Layer 6 of a small transformer language model trained on English Wikipedia (16 layers, counted from 0, width 96).
A neuron adds its activation times its output weights to the MLP's output. To switch it off is to set its activation to zero at one token and run the rest of the model.
A neuron's activation on a vector x is GELU(weights . x + bias), where the dot is the dot product.

Input weights of the MLP neurons that the questions are about. A number n stands for (n - 500) times 0.00046.
n98 (bias -0.068): 650 457 595 786 753 868 817 372 439 292 602 667 777 535 339 807 336 559 488 683 688 750 524 591 563 487 531 414 791 575 437 591 531 580 660 412 455 419 639 427 234 462 465 484 288 573 360 489 520 332 530 400 234 508 535 747 302 551 585 349 390 630 373 355 477 508 439 419 357 479 556 419 410 522 412 321 480 248 495 524 635 316 541 557 504 425 413 560 561 483 592 491 452 678 444 285
n113 (bias -0.083): 440 372 421 524 742 525 602 566 422 589 441 489 319 516 830 362 619 316 471 733 682 469 652 394 525 661 496 224 624 489 511 417 507 512 534 618 782 551 504 267 438 450 429 411 440 417 463 407 605 234 413 579 591 478 764 405 189 384 426 306 293 519 638 560 647 257 765 310 588 585 384 500 531 460 420 522 467 674 471 504 449 416 477 559 590 644 544 437 429 588 534 609 554 460 646 467
n136 (bias -0.018): 418 488 496 411 645 569 496 754 614 546 626 609 361 646 412 458 455 563 457 528 439 329 650 784 629 440 374 559 770 465 679 461 384 370 286 588 402 526 616 453 308 335 603 693 666 572 414 602 342 393 573 636 547 627 551 347 631 618 315 471 417 471 589 541 210 740 603 346 565 390 337 477 453 728 399 791 725 476 594 303 426 565 660 403 563 286 332 445 418 840 269 394 255 476 588 630
n139 (bias -0.104): 632 440 643 473 482 538 581 679 442 665 421 379 504 443 554 486 475 453 312 525 496 364 780 203 387 636 353 552 644 411 432 355 300 634 558 453 316 526 248 278 601 574 416 357 505 551 672 156 468 513 633 436 442 611 557 413 585 582 554 568 253 221 563 546 413 454 610 571 654 630 484 453 702 396 653 614 268 666 301 504 295 316 390 692 674 729 447 478 349 858 755 282 476 624 660 549
n149 (bias -0.104): 522 435 641 338 460 336 414 509 483 421 551 559 734 370 341 401 352 548 187 614 500 737 521 535 680 500 595 504 623 508 520 320 719 504 257 478 276 260 428 473 593 588 397 282 605 576 474 473 484 549 832 539 351 296 612 396 650 329 223 791 414 744 462 423 374 419 591 548 560 659 467 740 455 601 381 426 441 736 321 467 268 568 461 572 869 386 310 598 626 658 565 302 752 421 533 318
n185 (bias -0.097): 465 426 407 352 431 438 740 436 361 456 512 631 489 606 591 583 689 540 348 600 377 663 500 308 403 675 772 318 483 530 556 504 441 552 597 714 402 617 664 504 589 399 663 390 383 354 457 590 628 541 402 265 681 235 508 369 471 656 515 583 459 512 577 578 402 318 540 321 613 693 417 467 403 254 312 418 665 757 607 204 307 507 637 358 586 434 385 666 492 404 394 450 320 751 553 639
n188 (bias -0.078): 688 782 691 630 532 726 496 450 760 651 452 592 370 612 643 348 540 332 618 614 474 685 500 597 462 352 603 523 564 235 365 564 550 400 338 505 640 320 225 477 403 573 338 638 581 324 527 295 483 551 132 504 753 422 616 558 410 509 417 617 288 677 474 509 718 482 360 558 388 450 375 496 463 505 780 436 548 386 490 487 355 537 367 237 351 751 299 61 640 973 634 400 530 465 517 397
n273 (bias -0.106): 581 673 381 528 407 846 350 386 555 303 370 378 657 322 741 525 572 661 492 446 559 473 729 302 357 442 432 478 537 664 484 846 359 461 524 725 672 323 464 764 305 390 429 347 450 692 691 613 369 261 473 556 648 690 317 512 622 434 575 625 663 582 293 560 226 492 583 524 357 504 677 488 323 404 332 426 421 525 589 410 399 638 662 626 573 346 334 717 715 321 646 596 233 500 599 426
n290 (bias -0.051): 374 582 489 451 532 423 492 508 496 558 470 657 668 675 341 617 511 485 363 541 616 757 321 472 438 512 428 492 483 394 626 460 328 837 608 839 529 370 659 680 433 551 464 343 362 525 515 584 416 670 424 626 604 540 452 684 593 426 600 396 528 531 368 287 289 534 321 575 574 656 372 727 520 184 443 482 485 526 650 413 320 666 382 560 395 488 408 559 173 612 660 504 504 689 378 467
n316 (bias -0.074): 731 574 422 692 482 451 570 258 792 487 500 444 754 464 322 723 457 371 442 338 637 437 571 528 404 387 551 783 581 450 624 587 804 638 490 544 533 486 363 630 315 558 677 516 417 270 228 562 287 410 350 317 596 353 350 423 223 415 402 482 615 739 754 265 566 504 653 414 443 415 626 464 518 723 546 391 722 316 471 412 397 677 691 457 371 454 390 26 582 562 500 593 613 470 559 479
n341 (bias -0.151): 634 500 476 649 480 667 394 505 519 750 933 373 617 345 709 573 373 354 342 477 509 386 399 339 454 132 248 564 248 436 631 400 640 675 890 544 370 579 245 200 262 618 301 361 561 799 519 661 541 535 645 476 525 551 350 852 475 593 701 471 667 490 443 190 365 633 637 433 282 554 546 553 545 505 408 404 486 495 364 546 178 442 409 359 382 231 605 579 380 773 841 654 707 449 570 666
n375 (bias -0.098): 718 473 579 484 605 427 580 627 507 470 489 472 612 477 496 552 450 463 606 461 507 365 413 576 393 583 382 287 512 559 435 514 551 688 307 416 524 380 837 519 403 671 519 507 689 444 500 522 354 474 508 362 439 490 477 298 649 822 352 639 404 327 586 345 571 557 731 571 429 519 479 625 387 651 592 469 411 642 753 417 459 275 525 308 572 581 242 245 508 666 398 399 629 356 398 427
n380 (bias -0.112): 383 638 902 516 646 347 534 555 389 390 572 232 812 607 396 504 635 664 551 510 659 434 617 664 854 733 541 294 570 523 445 430 408 619 423 312 622 429 505 425 657 144 667 651 505 350 403 379 790 500 475 344 469 641 281 772 232 425 424 806 650 228 365 578 484 350 482 231 287 650 519 645 859 521 578 262 457 639 383 523 155 216 286 394 351 484 695 596 387 500 383 698 584 562 453 477

Output weights of the MLP neurons that the questions are about. A number n stands for (n - 500) times 0.0004.
n98: 363 587 318 496 492 508 568 482 450 543 314 432 532 464 592 483 582 558 591 452 675 337 398 586 746 679 555 511 548 453 563 584 418 574 508 704 457 449 442 324 403 653 438 225 449 600 631 544 415 344 526 346 357 387 504 629 452 431 624 454 587 504 532 500 563 497 528 558 558 627 877 401 415 416 703 524 300 471 413 520 416 510 307 801 614 558 606 245 488 433 567 443 225 576 382 701
n113: 679 490 521 405 671 768 658 685 483 628 340 757 403 527 211 437 436 473 301 452 497 528 285 644 563 574 478 500 462 453 635 488 607 558 609 554 531 458 387 544 532 562 593 573 548 470 582 657 448 490 648 399 651 387 394 413 448 638 627 366 329 423 508 594 405 454 484 458 464 589 473 467 606 507 204 634 437 399 614 470 377 532 532 596 629 253 444 508 358 560 324 377 490 526 340 538
n136: 664 463 672 469 284 323 517 632 420 295 629 450 436 450 568 496 524 357 792 389 667 557 562 200 627 717 382 241 358 610 582 477 425 495 622 536 360 153 412 312 653 569 384 603 700 722 419 389 788 559 526 371 608 554 214 627 492 401 452 508 429 664 667 560 682 345 459 433 667 525 829 631 450 517 679 339 327 483 447 467 475 379 509 636 91 462 450 520 576 465 545 514 564 545 343 614
n139: 420 708 545 672 307 483 543 405 383 504 338 524 476 651 515 380 444 559 387 485 561 635 462 565 469 594 470 469 444 481 244 465 554 622 471 420 595 776 429 570 145 770 280 400 572 606 472 504 608 472 598 551 217 504 589 110 440 680 477 359 521 411 509 496 491 534 579 598 521 603 485 450 449 768 692 489 480 590 265 487 469 350 686 455 321 468 286 436 838 427 423 571 567 723 653 639
n149: 463 350 597 731 564 645 720 704 513 358 533 529 377 682 718 457 432 252 473 452 516 492 627 335 488 634 373 308 359 397 406 436 616 527 280 684 513 727 381 341 395 508 608 303 356 564 496 773 650 640 487 625 599 533 296 520 384 500 556 461 659 513 268 397 362 528 91 358 603 361 451 684 856 598 518 264 341 462 407 668 582 656 584 386 500 385 413 739 576 361 364 357 664 702 500 500
n185: 585 328 393 402 508 418 468 317 710 572 551 536 655 672 510 534 603 475 611 298 451 687 461 691 578 385 763 435 515 473 461 610 404 399 648 484 482 283 534 504 357 549 472 578 496 539 364 271 359 676 617 388 538 845 374 582 417 473 604 334 572 463 717 567 619 416 594 616 461 404 436 553 259 600 577 561 489 525 473 287 656 500 481 640 170 555 452 323 594 252 525 447 455 563 576 527
n188: 461 663 394 575 268 426 447 518 543 396 383 561 616 432 698 533 565 359 838 503 339 513 609 589 521 479 488 565 518 488 398 500 713 333 392 508 536 421 398 715 395 615 534 676 573 432 598 534 412 264 421 621 357 578 660 394 428 546 414 411 417 548 492 294 867 472 517 513 488 293 377 662 604 478 354 500 504 385 364 692 349 500 595 255 580 493 488 462 765 627 623 480 356 639 546 554
n273: 570 586 481 429 613 577 306 496 614 521 431 603 449 606 632 517 367 500 339 463 576 471 538 478 521 617 434 155 591 459 695 500 405 588 665 630 356 554 524 496 679 573 520 290 290 506 623 439 537 522 645 540 395 753 477 585 322 706 623 287 353 485 512 559 215 434 559 494 404 517 381 783 488 496 511 453 353 496 402 492 500 284 730 481 579 301 473 546 654 556 398 662 609 500 302 443
n290: 629 608 553 472 611 357 420 479 615 618 254 635 452 360 433 325 410 500 561 621 320 656 460 483 483 483 493 446 562 489 260 736 620 191 580 312 371 519 353 470 599 471 388 619 445 536 651 401 725 326 454 437 446 460 460 468 494 630 552 664 400 503 380 614 536 559 598 536 522 526 560 457 475 586 518 430 354 706 575 631 559 569 507 479 300 596 662 669 243 507 540 523 561 337 549 535
n316: 610 554 483 730 522 326 528 459 544 532 563 472 368 678 492 489 572 343 493 454 488 638 367 865 453 552 183 552 287 385 371 644 330 578 715 453 605 607 656 600 375 473 595 335 585 417 573 727 537 488 496 500 762 484 396 470 381 213 535 544 572 310 340 479 618 523 446 546 294 621 437 684 539 345 521 564 570 624 273 540 429 310 623 391 564 683 728 146 754 354 697 382 607 450 354 332
n341: 706 661 412 313 423 590 444 691 426 312 404 544 340 695 566 349 450 808 567 392 577 615 496 477 397 539 286 246 509 407 688 606 530 406 458 477 496 579 367 745 550 398 270 530 424 492 513 512 779 420 436 533 500 259 410 704 475 195 412 274 537 414 670 797 618 423 407 355 773 431 539 449 524 460 519 397 468 452 754 515 800 651 597 748 402 375 289 980 430 541 306 331 571 445 257 598
n375: 565 578 485 700 622 300 573 532 483 521 472 779 466 528 470 581 404 675 500 645 446 506 609 381 230 302 526 410 439 631 568 478 569 470 406 507 258 589 510 583 326 419 434 684 532 390 436 460 593 334 489 480 652 411 311 635 483 425 627 510 823 672 257 754 344 459 547 363 586 347 415 476 526 646 507 569 482 500 482 392 483 464 691 449 352 525 489 447 457 500 572 548 750 527 370 373
n380: 466 261 378 684 539 309 270 480 505 570 283 339 518 370 700 234 92 510 550 595 500 226 244 646 411 555 298 756 299 459 603 509 619 885 408 500 556 337 615 666 416 803 869 816 541 776 669 633 603 449 715 542 433 787 729 433 548 495 543 347 373 438 377 608 482 334 271 504 814 495 564 465 413 479 720 628 262 591 431 623 456 439 213 489 804 158 428 348 351 662 446 368 630 437 363 679

Each question names a token from some text and the token that comes next. It shows the vector x that enters the MLP there. A number n stands for (n - 500) times 0.013.

Then comes g, the gradient of the next token's log-probability with respect to the MLP's output, scaled to length 1. A neuron's effect is roughly proportional to its activation times (output weights . g). A number n stands for (n - 500) times 0.001.

"understanding ", then "of "
x: 269 569 451 570 467 406 578 526 621 380 570 687 641 294 577 327 515 534 682 418 398 363 445 377 411 518 421 478 461 316 615 419 299 671 620 443 581 532 399 564 458 686 219 681 664 490 525 805 549 276 444 421 503 431 437 543 666 498 341 308 521 476 547 202 610 329 203 625 518 543 508 585 486 434 470 560 530 426 311 353 788 546 490 504 757 500 926 560 597 487 658 371 548 527 582 587
g: 518 502 365 579 290 452 561 414 545 561 653 377 540 490 516 557 568 476 592 543 502 596 448 467 613 612 529 446 767 429 491 311 516 368 629 431 346 568 408 492 600 458 485 560 481 617 435 470 478 439 379 472 476 380 309 447 598 643 424 560 562 478 583 525 370 568 473 509 566 435 515 594 431 342 576 591 381 727 551 519 445 664 357 867 516 490 491 440 581 296 458 509 314 437 407 653
Which neuron, switched off, lowers the next token's probability most? n341

". ", then "John "
x: 135 468 395 540 444 449 592 532 619 386 443 708 577 337 338 466 578 658 612 469 474 529 639 435 314 503 466 482 512 444 604 623 338 607 634 294 573 602 486 497 541 695 356 619 706 515 448 819 592 410 315 506 471 462 365 484 567 592 347 250 450 270 559 199 591 493 115 436 550 473 495 562 337 521 494 467 735 391 367 669 711 441 445 580 815 552 776 583 536 668 380 430 543 518 603 475
g: 367 564 530 569 508 637 540 672 613 487 597 592 784 512 549 559 314 686 486 656 511 505 550 428 506 622 381 383 647 526 556 521 457 386 389 508 364 585 534 411 504 342 468 318 485 610 547 423 305 490 470 435 514 387 593 430 504 534 571 640 333 396 481 372 568 584 498 463 342 454 558 456 500 393 654 301 391 525 382 638 613 568 527 717 592 506 444 464 452 493 578 427 570 299 584 320
Which two neurons, each switched off alone, lower its probability most, in order? n98, n185

"Ari ", then "| "
x: 264 479 430 317 491 335 526 532 536 382 439 627 565 226 514 458 484 529 528 370 328 549 651 476 345 483 521 524 588 456 632 612 305 513 679 320 564 528 305 581 683 696 321 741 645 420 498 761 655 441 413 571 484 507 362 487 665 622 303 267 501 279 472 215 630 547 161 551 691 459 525 485 442 491 461 567 674 513 239 412 625 429 583 500 656 529 816 520 571 755 429 558 491 568 683 505
g: 526 546 625 577 553 381 600 550 435 415 461 457 429 414 497 711 563 456 416 469 447 413 433 602 534 359 520 727 466 590 518 549 569 556 353 513 627 459 449 474 551 517 513 496 527 241 556 365 395 408 355 640 350 632 544 368 481 407 579 316 536 478 525 373 494 377 547 643 429 675 516 436 586 490 413 493 506 137 429 471 522 464 708 434 534 614 680 622 525 560 543 672 609 597 356 524
Which neuron, switched off, raises the next token's probability most? n136

"together ", then "("
x: 275 490 442 389 525 383 499 542 542 454 511 594 699 374 623 318 428 570 718 487 416 471 573 461 390 472 486 488 401 361 560 506 348 545 736 377 484 611 509 573 459 558 164 551 663 456 427 988 578 372 449 425 427 513 554 542 713 586 335 268 518 423 570 122 565 375 230 591 493 650 482 461 359 428 589 400 539 487 311 449 792 389 531 535 738 670 751 629 571 664 455 325 590 609 662 462
g: 426 496 425 672 445 437 536 408 554 320 464 434 562 548 565 454 591 261 538 456 320 458 495 603 572 283 697 720 543 467 440 510 352 555 425 365 727 544 458 507 791 444 530 558 718 572 416 562 594 520 389 514 551 517 401 451 565 339 479 471 444 431 500 355 443 438 441 328 556 555 432 466 509 757 599 639 407 463 534 513 592 528 587 376 445 439 662 465 399 649 568 499 541 525 495 411
Which neuron, switched off, lowers the next token's probability most? n273

"as ", then "found "
x: 207 480 370 463 432 434 600 551 594 282 466 563 661 278 539 318 522 509 659 431 309 443 613 442 399 428 431 442 532 414 453 540 236 516 631 539 647 530 461 462 519 655 305 679 682 649 455 943 598 477 498 559 404 419 466 533 654 492 386 220 552 491 464 188 745 532 177 533 459 604 544 558 498 462 501 505 631 434 289 409 730 438 403 524 781 660 685 583 688 564 452 332 594 559 563 588
g: 395 545 425 297 342 360 339 435 661 549 560 541 686 367 532 473 745 544 596 618 559 416 471 423 694 394 559 597 541 551 539 563 430 447 368 359 570 511 503 339 518 654 587 529 496 481 533 359 681 374 481 527 407 362 461 528 656 531 478 445 561 397 642 562 576 693 531 446 580 583 621 489 448 380 379 359 334 467 447 445 496 506 428 383 476 684 319 407 650 465 441 481 571 621 647 554
Which two neurons, each switched off alone, lower its probability most, in order? n113, n149

"S", then "al "
x: 173 358 387 496 532 528 542 662 597 343 412 635 582 167 509 496 464 708 600 362 317 413 519 503 335 440 433 519 655 496 592 511 285 387 635 460 537 589 451 523 485 669 237 701 526 407 613 729 473 476 423 541 332 446 419 472 511 622 345 457 501 340 560 101 745 488 216 386 643 496 492 615 493 380 554 537 790 458 413 581 727 602 529 531 679 557 799 587 592 686 408 463 496 545 555 488
g: 370 544 561 570 479 436 506 536 418 580 465 444 440 576 462 498 458 378 536 570 477 578 554 454 511 549 551 592 527 664 619 627 377 533 626 551 418 563 431 490 595 567 572 612 513 400 322 584 379 463 524 423 493 409 497 552 645 510 457 275 494 430 404 506 358 155 660 484 472 591 302 460 405 712 580 485 643 495 604 447 434 351 312 687 480 563 392 518 390 552 489 700 561 457 344 772
Which neuron, switched off, lowers the next token's probability most? n149

"Their ", then "basic "
x: 340 446 452 602 516 317 626 604 667 393 420 672 547 108 411 466 575 672 516 311 368 500 685 459 429 408 571 545 462 428 553 481 237 560 518 418 563 557 554 465 646 571 236 561 634 473 462 855 534 441 501 389 391 418 455 617 769 472 286 198 510 360 618 230 690 437 242 605 547 523 521 496 360 399 567 423 583 452 244 552 725 549 516 513 576 638 772 540 575 660 426 480 639 545 640 591
g: 475 265 470 556 452 672 439 551 585 535 569 344 566 490 537 507 523 523 408 507 510 581 353 488 624 664 488 347 457 608 435 228 527 477 418 588 716 410 547 587 520 320 310 467 495 472 643 449 496 475 592 499 360 438 469 466 548 379 564 557 329 325 513 391 389 624 784 536 573 677 451 579 431 535 577 445 557 572 552 351 644 528 426 512 567 562 548 569 716 494 563 418 400 299 461 561
Which neuron, switched off, lowers the next token's probability most? n375

"Trial ", then "by "
x: 258 519 457 544 367 404 579 413 552 507 357 756 667 216 526 433 483 713 570 416 374 458 595 441 509 554 625 471 545 477 551 481 457 577 494 470 540 644 559 637 601 727 285 716 673 474 665 788 482 421 360 490 415 453 318 485 535 572 487 245 475 309 491 249 495 379 127 437 637 415 533 394 531 351 551 584 597 303 207 452 696 589 481 559 777 648 846 467 503 529 434 444 483 482 632 597
g: 432 628 663 376 571 489 536 389 442 499 308 584 441 645 444 776 423 506 529 592 645 372 592 488 484 631 598 417 402 469 504 499 531 544 528 388 365 466 373 526 543 448 385 406 469 387 573 461 645 365 413 498 547 448 652 655 513 416 554 493 471 564 513 415 480 285 646 580 422 471 617 451 533 442 370 406 513 380 535 502 641 543 445 353 598 659 580 609 402 351 587 340 704 659 663 303
Which neuron, switched off, lowers the next token's probability most? n380

"abandoned ", then "road "
x: 306 593 335 483 540 414 517 579 539 450 432 620 517 263 634 389 415 625 544 481 342 398 679 583 374 666 552 387 485 393 559 580 269 539 543 455 415 510 415 653 497 636 293 626 773 525 538 844 560 449 358 380 492 436 334 611 596 444 420 221 628 400 507 193 533 341 221 518 581 644 537 547 461 315 391 521 679 429 231 425 736 458 485 552 672 601 851 604 606 561 545 388 687 556 649 545
g: 565 408 569 482 539 551 663 643 686 544 524 490 620 408 678 506 399 557 662 352 497 675 414 468 720 431 464 412 441 392 479 360 485 424 487 466 491 498 375 631 413 585 507 230 583 531 536 511 349 467 424 365 466 510 415 400 552 505 535 426 740 451 314 708 302 577 547 341 747 492 497 557 656 479 486 401 503 446 540 529 376 477 454 552 628 698 476 420 457 448 477 447 551 552 538 372
Which neuron, switched off, raises the next token's probability most? n149

"| ", then "Tri"
x: 90 541 520 506 348 440 553 636 504 400 471 700 572 215 609 352 532 669 570 280 420 436 652 422 421 411 626 298 559 520 585 589 285 541 572 325 575 603 449 519 489 543 366 578 755 398 501 786 654 486 380 451 500 590 390 573 594 537 328 408 508 392 555 305 689 432 76 404 479 669 585 591 370 413 603 553 658 400 295 357 564 532 478 578 618 635 782 694 576 576 375 415 519 575 547 499
g: 732 398 381 747 516 555 417 371 517 584 558 412 411 402 587 396 666 398 419 433 478 507 616 637 567 384 583 497 588 448 621 523 460 391 532 429 614 583 484 542 394 606 378 668 568 459 421 530 539 560 537 317 393 452 557 538 671 423 301 468 487 485 585 500 448 401 440 513 605 649 519 651 542 574 481 497 504 323 657 465 718 375 321 302 489 400 438 599 407 504 319 516 473 417 536 697
Which neuron, switched off, lowers the next token's probability most? n380

"local ", then "churches "
x: 201 440 343 582 525 396 580 656 543 329 426 658 606 272 757 375 491 623 611 522 437 494 651 577 478 608 487 511 592 365 578 397 197 614 565 473 655 585 430 558 528 621 299 672 688 526 526 766 481 338 402 466 468 407 521 441 605 638 307 251 525 441 403 162 604 465 150 443 693 541 616 477 428 395 482 506 627 536 236 432 759 493 489 531 518 592 695 519 573 642 418 312 513 562 636 540
g: 363 621 421 568 510 593 693 550 457 637 567 397 483 382 417 516 378 443 452 324 497 351 499 619 601 538 593 322 294 549 637 552 487 525 593 671 656 613 550 365 519 380 550 442 426 471 608 581 719 692 438 631 508 449 486 387 618 397 593 314 323 635 519 505 440 422 639 478 441 598 424 423 494 464 426 334 375 457 426 256 477 402 533 419 535 492 543 544 626 537 510 453 541 630 505 678
Which neuron, switched off, lowers the next token's probability most? n113

"| ", then "TV "
x: 214 487 404 507 435 398 464 645 549 319 504 775 504 241 429 399 598 568 554 309 231 491 568 402 389 528 630 335 440 491 559 679 288 564 623 327 535 614 484 583 470 623 332 614 619 443 418 842 616 476 386 420 451 575 375 506 581 596 285 524 520 391 509 244 710 434 174 437 499 689 517 565 366 455 546 463 710 448 418 449 590 532 554 505 699 613 894 632 562 681 446 355 553 485 649 488
g: 583 367 522 484 554 530 354 548 599 446 626 603 403 484 555 619 509 559 628 532 530 541 509 638 522 472 456 228 490 622 540 432 446 483 385 408 623 484 561 540 629 769 313 413 402 429 625 373 524 498 431 409 474 496 558 589 416 600 450 574 546 573 484 577 394 512 526 619 503 681 534 398 473 379 652 390 320 293 373 299 631 457 637 575 324 513 607 639 339 469 502 325 610 400 609 448
Which neuron, switched off, lowers the next token's probability most? n185

"| ", then "200"
x: 115 485 517 535 399 379 625 621 484 416 487 682 563 208 594 366 516 649 523 216 480 435 696 399 408 414 622 311 496 550 608 527 265 543 570 274 582 681 500 469 487 547 370 546 716 379 431 611 767 483 356 437 372 577 410 585 621 529 337 383 431 395 562 322 773 506 121 488 529 677 613 539 439 433 608 488 691 427 337 386 589 533 512 576 655 617 766 627 577 537 409 417 546 595 524 504
g: 364 589 459 572 705 634 352 369 440 510 442 346 421 490 530 415 695 425 690 273 476 561 413 451 643 605 453 387 593 440 453 613 391 528 550 488 559 437 507 501 584 400 612 604 612 594 493 409 556 617 679 591 422 398 671 677 393 380 477 431 416 521 597 481 669 391 517 546 293 500 577 525 633 422 326 439 672 707 494 534 456 554 533 421 560 344 442 425 332 542 397 466 430 556 484 430
Which neuron, switched off, lowers the next token's probability most? n375

"and ", then "structure"
x: 202 489 470 648 458 374 541 505 618 271 418 707 702 182 430 434 502 695 660 427 369 499 599 406 471 423 404 412 590 500 579 555 325 542 671 430 656 478 615 497 463 583 308 632 611 496 526 868 626 512 415 396 369 380 460 572 614 565 316 294 528 456 492 205 570 367 351 647 406 721 453 514 398 371 514 496 652 454 199 458 822 516 492 479 801 545 647 515 649 639 552 466 555 484 569 380
g: 448 434 543 543 490 583 485 398 579 552 558 450 474 488 568 465 467 530 592 517 548 452 545 448 596 634 349 443 596 466 445 380 537 384 683 511 361 516 476 488 389 459 170 511 636 428 558 381 585 487 486 475 512 260 683 562 674 492 616 618 542 434 449 626 446 442 513 377 458 320 637 561 499 544 402 379 440 550 451 567 664 387 493 436 472 737 807 302 499 388 545 717 545 524 461 381
Which neuron, switched off, lowers the next token's probability most? n98

"V", then "iper "
x: 85 538 462 375 427 464 534 663 566 473 501 470 616 217 553 403 417 690 617 449 379 528 691 523 322 561 478 512 722 470 656 610 317 456 680 385 530 588 507 446 530 608 345 710 638 390 571 622 498 562 429 536 384 487 415 395 643 729 260 338 506 444 526 210 642 510 133 359 510 576 601 624 448 372 567 472 766 417 189 452 591 549 466 601 669 636 756 591 546 592 394 536 396 498 470 438
g: 599 628 582 452 572 381 478 335 566 604 417 623 458 577 566 366 440 535 390 569 617 452 432 614 530 503 457 417 575 431 412 612 512 428 569 484 543 478 528 559 454 457 517 554 528 523 356 300 422 481 631 343 669 655 301 473 616 535 546 622 573 447 541 503 615 561 86 599 441 573 562 622 399 389 406 206 455 475 378 578 602 510 527 474 528 604 394 415 434 536 628 434 461 718 502 550
Which neuron, switched off, lowers the next token's probability most? n136

"Teaching ", then "as "
x: 196 439 382 429 419 425 580 497 664 396 497 616 624 294 476 457 582 568 528 430 356 472 533 375 478 464 560 570 574 499 604 439 269 701 545 440 641 547 488 599 471 582 278 540 638 471 548 864 512 326 325 427 503 401 309 511 609 547 234 277 483 427 503 135 579 366 250 596 584 426 658 524 486 457 609 536 709 388 284 445 726 554 614 450 696 572 930 481 609 596 549 385 601 619 665 562
g: 291 593 555 413 556 298 540 469 383 369 431 562 412 993 458 488 469 354 509 485 600 493 428 513 354 399 418 460 482 615 383 447 487 594 541 659 577 531 557 536 355 553 484 653 676 419 536 441 557 689 418 658 479 566 531 456 589 392 620 303 287 495 482 552 484 419 537 659 459 635 472 549 457 454 421 530 477 479 435 441 562 464 484 489 581 402 531 650 485 548 520 394 630 490 509 460
Which neuron, switched off, lowers the next token's probability most? n316

"Lim", then "its "
x: 209 553 420 510 375 501 595 584 572 385 487 519 598 182 545 528 284 696 569 445 388 417 675 455 522 570 450 556 613 444 594 590 277 516 664 411 504 587 388 515 514 608 430 887 575 335 567 715 402 389 323 514 409 418 536 468 576 640 260 256 530 468 473 267 667 556 193 505 569 528 683 642 411 390 547 509 721 265 314 455 693 633 568 463 664 667 673 385 611 602 614 527 486 539 463 340
g: 456 503 508 385 597 519 618 494 324 419 475 461 426 561 343 410 526 574 532 332 473 554 450 620 470 500 611 430 529 553 600 344 330 395 391 583 721 511 470 536 540 568 515 325 511 582 612 540 562 691 660 376 531 590 519 468 565 545 433 418 532 598 403 542 469 357 602 667 203 592 599 674 521 443 474 464 480 608 489 361 613 413 576 501 662 366 269 540 545 571 585 553 543 261 525 316
Which neuron, switched off, lowers the next token's probability most? n316

"ble ", then "house "
x: 231 482 401 541 463 414 613 480 638 424 414 645 481 254 615 372 459 533 592 435 404 549 625 540 440 573 524 618 530 511 594 475 373 737 500 479 530 506 501 589 474 625 409 656 683 374 459 722 491 369 347 583 464 439 384 470 595 716 230 261 636 368 475 199 673 352 105 492 560 488 439 550 340 391 475 526 638 363 311 451 811 456 513 530 679 550 790 423 631 534 368 525 617 542 896 530
g: 508 598 433 404 643 429 588 472 618 421 450 395 447 674 559 499 568 559 478 577 447 253 642 482 443 487 426 519 594 351 652 575 381 622 668 626 507 553 639 504 520 281 511 504 516 687 530 356 507 337 358 483 426 340 669 501 593 260 518 648 422 492 421 282 379 502 474 709 438 472 500 469 477 489 380 490 439 473 468 457 583 637 436 609 380 517 695 398 566 588 445 449 507 674 463 581
Which neuron, switched off, lowers the next token's probability most? n316

"eded ", then "from "
x: 277 465 525 531 492 464 644 653 623 436 460 574 630 286 405 430 519 517 599 487 395 471 612 361 500 473 501 335 400 351 525 454 311 475 573 413 485 469 427 611 470 643 324 634 655 459 553 943 672 367 369 365 443 471 464 563 626 430 281 187 614 394 622 249 722 430 178 498 572 480 422 571 442 398 479 545 655 354 331 457 722 446 619 599 719 618 858 573 543 533 579 350 747 516 686 486
g: 526 593 481 505 469 468 509 305 465 371 392 530 413 510 548 612 733 369 541 576 538 708 570 751 545 443 627 586 563 498 508 530 515 465 529 472 627 325 573 597 293 340 380 323 527 535 322 451 590 551 486 422 607 347 494 583 626 655 535 261 503 331 597 465 357 410 482 419 614 487 540 452 616 507 463 398 416 670 483 463 382 396 583 520 577 599 681 507 489 379 584 460 413 554 371 620
Which neuron, switched off, lowers the next token's probability most? n380

"adher", then "ence "
x: 174 529 429 473 468 419 592 596 517 624 513 609 628 398 472 271 451 655 618 433 447 515 487 369 436 473 405 339 468 454 674 488 265 433 635 463 483 505 486 515 403 644 261 618 635 503 434 942 499 310 534 465 479 452 474 400 616 600 328 274 379 388 614 181 649 448 357 562 494 483 636 515 435 337 552 520 603 542 353 332 652 495 676 625 760 654 916 634 662 392 679 401 571 513 482 485
g: 622 417 787 580 556 518 428 241 535 572 425 527 529 517 468 368 548 430 545 581 598 524 468 634 460 666 450 370 730 475 606 475 242 607 665 575 483 593 441 281 541 474 407 517 596 668 427 406 407 524 371 632 469 552 571 589 608 476 618 469 353 388 570 484 523 296 598 478 531 428 538 607 414 340 372 581 566 492 529 531 571 450 473 376 497 485 489 551 461 398 286 513 569 430 618 357
Which neuron, switched off, lowers the next token's probability most? n375

"teleph", then "ones "
x: 329 356 465 403 533 410 657 564 612 422 537 737 684 185 538 397 431 773 657 373 494 326 607 473 367 589 348 486 415 498 522 449 341 567 519 501 493 422 598 534 473 528 456 736 608 271 571 650 648 282 256 449 413 430 434 425 515 575 393 398 527 267 599 207 675 465 182 533 499 503 566 594 493 410 524 546 746 470 245 459 767 664 626 672 556 575 808 499 597 613 583 425 501 450 575 513
g: 531 638 565 557 409 461 713 719 473 602 582 451 375 520 505 467 223 536 622 502 480 736 368 701 478 583 562 528 496 413 640 479 535 453 530 601 535 693 571 465 465 376 429 340 458 635 514 420 579 584 376 556 602 500 510 400 420 604 597 427 466 436 487 425 478 353 521 385 567 423 499 492 483 453 341 451 481 625 495 624 396 574 417 708 343 484 554 398 490 562 480 161 356 471 559 471
Which neuron, switched off, raises the next token's probability most? n113

"tile ", then "Environment"
x: 295 389 389 552 495 335 637 535 496 375 302 703 605 288 444 419 530 667 512 429 342 508 623 553 613 579 554 465 536 465 554 596 396 587 509 478 480 504 450 592 479 676 295 832 650 413 444 863 545 370 421 484 337 423 381 508 577 596 431 326 599 335 447 231 491 426 111 527 562 523 553 439 377 360 552 570 682 268 288 487 768 494 558 588 688 605 848 388 596 671 453 436 531 549 672 608
g: 622 405 587 763 409 433 451 585 571 586 520 384 628 463 507 571 559 584 539 686 391 409 536 466 616 596 489 421 667 516 467 469 521 416 486 576 689 394 371 331 463 454 418 439 372 471 396 430 351 585 602 454 487 469 720 521 425 514 431 476 579 272 597 609 440 615 550 570 423 451 636 448 501 508 694 423 570 516 473 502 823 543 394 441 409 354 412 439 557 453 628 339 458 304 399 511
Which neuron, switched off, lowers the next token's probability most? n98